Layer 5 of a small transformer language model trained on English Wikipedia (9 layers, counted from 0, width 64).
A neuron adds its activation times its output weights to the MLP's output. To switch it off is to set its activation to zero at one token and run the rest of the model.

Output weights of the MLP neurons that the questions are about. A number n stands for n times 0.0027.
n13: 31 34 9 -3 14 54 -29 13 5 -39 -50 -16 8 -6 -25 -27 29 -7 -14 28 37 -23 25 20 22 -13 12 22 -74 28 25 39 -57 -19 -6 -11 2 -27 -12 37 -7 -31 35 -24 16 -33 25 -27 -49 -18 -14 47 -63 35 14 10 -33 -12 23 36 -9 -13 59 -44
n43: 1 -34 -25 8 -18 13 16 -26 -30 -5 13 18 41 -25 54 -15 24 -11 -27 2 -2 51 -9 10 10 21 2 5 -16 22 5 -16 -41 -22 10 25 -36 18 2 11 -26 -2 4 9 -21 9 27 1 -15 19 15 5 -36 13 9 -3 -37 -11 3 -25 8 10 7 4
n48: -28 -58 44 22 26 19 28 3 -2 27 47 2 -40 -68 -33 9 -9 -11 68 0 4 -7 -48 4 -34 13 33 11 -22 61 12 -22 20 -49 5 -41 27 -42 -22 -85 18 48 -31 -8 39 -7 67 -26 24 14 -55 -30 -16 3 34 17 25 29 -29 -27 30 -26 26 1
n58: 18 22 -77 -46 28 -16 23 -36 -28 -50 22 24 -39 -20 20 2 21 22 45 -29 -21 -2 49 9 1 14 22 -41 -92 -3 32 -17 13 12 -5 -9 2 -6 13 -44 41 26 -66 27 25 -33 0 -9 42 7 45 3 -31 14 36 -8 -13 -14 17 29 43 3 -4 6
n70: 18 -12 -44 9 -58 6 11 4 29 8 -2 -10 20 17 -37 -21 -10 44 -15 38 -15 36 17 -63 -5 49 -6 0 -15 17 11 -19 21 3 14 22 -18 5 17 20 -22 -15 -29 2 19 32 -9 -8 11 49 -48 16 -43 -25 -14 0 -11 -93 13 18 19 31 -6 18
n81: 12 -23 -48 -22 54 4 21 -15 -1 -9 -14 29 -3 26 4 -4 -29 16 41 55 7 -18 53 -48 2 26 5 43 -77 0 -14 76 31 -8 -31 -8 11 -9 -31 -30 30 -45 -14 45 -14 -62 -35 -21 30 43 -28 16 -39 9 12 -45 33 -24 27 8 -55 -20 79 -32
n89: -29 -19 1 -4 5 25 20 1 18 -32 3 21 -11 38 -58 14 -8 -33 -15 19 -19 1 18 1 38 34 -45 -13 -3 -27 -21 27 -41 20 46 30 -19 31 -28 3 24 -52 18 -44 -5 -6 13 -13 37 -20 -23 33 2 43 -10 27 -27 -23 2 15 34 -6 -7 25
n97: -21 11 -7 -17 13 -30 6 14 -29 -40 -66 -4 48 5 -16 31 55 2 -85 -1 -82 30 15 13 71 -38 55 -23 80 -11 -66 -15 -73 30 5 35 -70 78 47 64 66 57 -6 -37 -6 1 34 -2 19 -43 35 -28 52 -9 50 -56 -31 -56 14 -15 -4 -36 -2 -39
n104: 1 37 -23 6 -19 -8 -1 -13 17 -10 13 -23 1 -2 27 -16 5 -5 33 24 19 10 -10 12 12 10 5 -27 18 -19 5 20 8 -14 16 15 -5 -38 -36 -17 -26 13 -6 14 18 20 -9 -10 -5 10 12 18 -25 -14 7 -24 13 -36 6 28 -13 -8 -17 -11
n135: -23 34 31 37 -11 26 16 -47 -26 -17 25 47 26 32 -35 -13 -24 -14 -7 -13 -31 1 18 -41 -2 -48 -33 10 30 -9 28 8 -43 25 -5 -14 49 -3 -19 12 -76 -7 46 -54 42 -12 30 -75 27 -27 -45 22 28 -40 0 5 5 11 14 65 -20 -31 44 16
n136: 9 -14 66 8 4 -24 66 6 54 37 -27 10 -17 9 -23 10 17 -17 -19 -24 12 28 -8 8 -20 10 20 1 26 23 -4 -16 -9 -16 27 21 -28 -3 9 -46 -50 -39 10 -28 -36 -12 31 18 -20 -9 7 33 24 11 -29 -1 -1 -46 12 -29 0 32 -37 4
n164: -42 11 3 12 -65 23 -37 3 10 19 -54 44 -4 -4 -15 68 -15 27 -52 22 -10 42 -7 -17 -73 18 -14 22 -25 31 20 52 2 -19 -9 -12 -29 0 -6 -2 34 -37 8 -48 -31 48 19 -2 29 1 45 -36 0 11 -10 0 -1 3 41 -16 -6 -7 36 14
n166: 20 -21 32 72 -14 -49 26 14 -18 27 -27 5 22 39 -40 -27 14 1 78 -6 43 34 15 -32 39 18 -34 -47 14 -11 -8 9 35 -10 -82 -14 -3 80 -57 19 -2 -31 -24 -18 -32 -37 -7 -27 29 57 15 -42 7 -40 3 32 7 -2 29 -35 -18 -22 -35 -2
n199: 28 40 -15 -11 -33 20 -29 -47 10 32 -28 -10 51 -13 29 -20 -10 39 -1 -14 -58 21 -26 -6 2 58 -3 15 46 -21 -10 -28 -22 13 -7 1 -55 2 5 -31 8 7 -28 41 -41 32 -34 3 -51 34 -24 3 16 43 -35 10 -6 8 -31 29 23 44 -8 -10
n248: 16 -21 -26 2 -13 -13 24 7 -17 30 7 46 -41 13 -60 -21 0 29 3 -26 32 -39 1 46 16 -29 -12 9 -8 12 3 -57 -28 -29 -14 24 -5 48 -22 63 58 -54 28 35 -7 13 -7 9 -15 1 36 -33 -13 -9 24 16 32 12 -37 9 -7 12 -23 -22
n251: 2 -8 -26 5 15 -33 -4 59 -3 -12 -12 29 13 22 -37 8 -29 56 -41 -9 7 8 1 0 -6 23 -23 13 50 34 -7 7 2 19 -39 -14 -39 48 12 -15 -2 -46 -27 -19 -13 -38 -43 -7 -36 31 21 -21 43 7 32 -15 8 -3 45 -32 -23 8 43 13

Each question names a token from some text and the token that comes next. It shows the activations a of the neurons there, in the order above. A number n stands for n times 0.23.

Then comes g, the gradient of the next token's log-probability with respect to the MLP's output, scaled to length 1. A neuron's effect is roughly proportional to its activation times (output weights . g). A number n stands for n times 0.0051.

"all ", then "from "
a: 3 0 18 0 0 0 0 0 0 0 0 3 3 1 0 5
g: -28 -29 -57 3 37 6 -21 39 -15 23 6 8 22 -15 -1 12 -4 -4 -8 -16 -6 -29 -10 14 -3 15 -3 4 5 12 19 -18 24 -2 -48 13 32 28 7 -66 -8 36 37 -33 -7 8 2 -20 22 47 23 -34 23 16 -28 20 -10 -29 41 -45 26 0 -16 -17
Which two neurons, each switched off alone, lower its probability most, in order? n48, n251

"ur", then "t"
a: 0 3 0 0 0 0 0 0 29 0 0 0 0 14 0 0
g: 6 25 -12 -50 -19 14 -51 -4 8 35 2 10 -29 -57 -8 38 42 37 35 35 5 12 -10 2 2 38 12 -18 -34 12 -6 -9 -15 -17 -6 -3 4 24 0 -15 1 -3 -18 16 34 7 42 18 -29 20 2 23 -43 -35 20 6 -28 -47 -33 7 4 13 -25 14
Which two neurons, each switched off alone, lower its probability most, in order? n104, n199

"ord", then "in"
a: 0 1 0 7 0 0 0 0 6 1 0 0 0 22 2 0
g: 31 24 -3 15 22 51 17 -21 -20 15 29 19 5 7 -3 -16 -26 -25 5 -23 -1 -3 50 -10 7 -15 -8 -30 -18 -22 -60 8 -15 19 -33 32 -11 28 32 -24 -2 -8 -18 7 27 -70 49 17 6 -6 48 9 6 12 1 6 -15 -17 16 -2 -17 -48 -10 -18
Which neuron, switched off, raises the next token's probability most? n199

"ty", then "ing"
a: 0 0 0 0 0 0 0 0 0 23 0 0 0 0 0 0
g: -11 -9 4 -6 7 -3 23 38 -16 21 4 -17 -39 18 -23 32 -37 -5 -38 6 23 -26 -2 -8 14 -36 46 4 -18 -61 -10 0 -3 15 -27 33 -21 32 -49 -16 52 -28 26 -26 -28 7 -2 3 30 -2 20 -7 -4 -3 13 23 18 30 41 0 -45 28 9 5
Which neuron, switched off, raises the next token's probability most? n135

"°", then "N "
a: 0 0 0 0 3 0 0 0 0 0 0 0 4 0 0 12
g: -30 -6 -49 27 -12 17 7 -29 6 -16 -29 -12 21 15 33 -5 -23 -17 -5 12 -33 20 10 40 9 19 7 15 -19 23 57 41 -41 -5 -13 -21 20 -5 -18 -26 19 -17 -30 23 -43 -31 19 -3 -4 -23 8 -41 28 -20 16 48 54 -16 -14 -10 15 20 5 13
Which neuron, switched off, lowers the next token's probability most? n251

"ri", then "or "
a: 0 21 4 0 0 7 10 0 0 0 0 0 0 0 0 3
g: 34 -2 30 42 7 -16 -37 9 -19 -17 8 -16 26 -32 2 19 -58 -2 0 -3 -30 -9 -19 -9 17 25 32 -22 -27 -29 6 -9 36 22 -47 3 11 39 -65 5 -23 -2 44 19 -27 11 11 2 -33 22 57 -16 22 6 10 -7 -7 23 8 -17 3 -10 -14 16
Which neuron, switched off, raises the next token's probability most? n89

"ann", then "ot "
a: 0 14 0 0 0 0 0 0 2 3 0 0 0 40 27 0
g: 7 -11 -18 -6 12 -26 11 -37 -11 -10 -27 -5 -21 2 0 4 -8 37 56 33 7 -8 52 -7 24 -26 1 11 19 35 -16 -17 45 0 -46 4 17 28 -3 9 -18 29 33 53 -34 -22 12 7 -40 -32 -13 18 24 2 11 18 -35 -5 -31 -46 -29 -7 13 -21
Which neuron, switched off, lowers the next token's probability most? n248

"W", then "it"
a: 0 13 0 0 0 0 0 0 0 0 0 0 0 18 0 0
g: 15 1 -38 -29 36 12 11 56 1 -35 -2 12 18 -18 28 -3 -14 -11 -18 -6 15 -19 -47 19 1 40 -38 -18 -37 -9 23 13 -5 30 -18 33 40 -17 5 -8 -37 -14 33 44 7 40 -2 -21 -5 -3 -27 47 -6 37 -6 -11 -7 -17 -21 -13 -1 -49 16 -3
Which neuron, switched off, lowers the next token's probability most? n43

"ous ", then "d"
a: 14 0 0 0 1 0 0 0 0 0 0 0 0 0 0 1
g: 9 -27 -13 40 -18 1 -14 -10 33 7 3 15 -11 -4 -15 4 13 -29 40 44 -2 -1 -29 21 67 28 -6 -31 -38 0 4 -9 -2 14 56 33 -9 1 3 -16 -4 40 -23 37 -26 18 31 6 -29 -47 -31 17 0 6 -17 -12 -64 -14 -13 -5 -7 -8 2 -6
Which neuron, switched off, lowers the next token's probability most? n13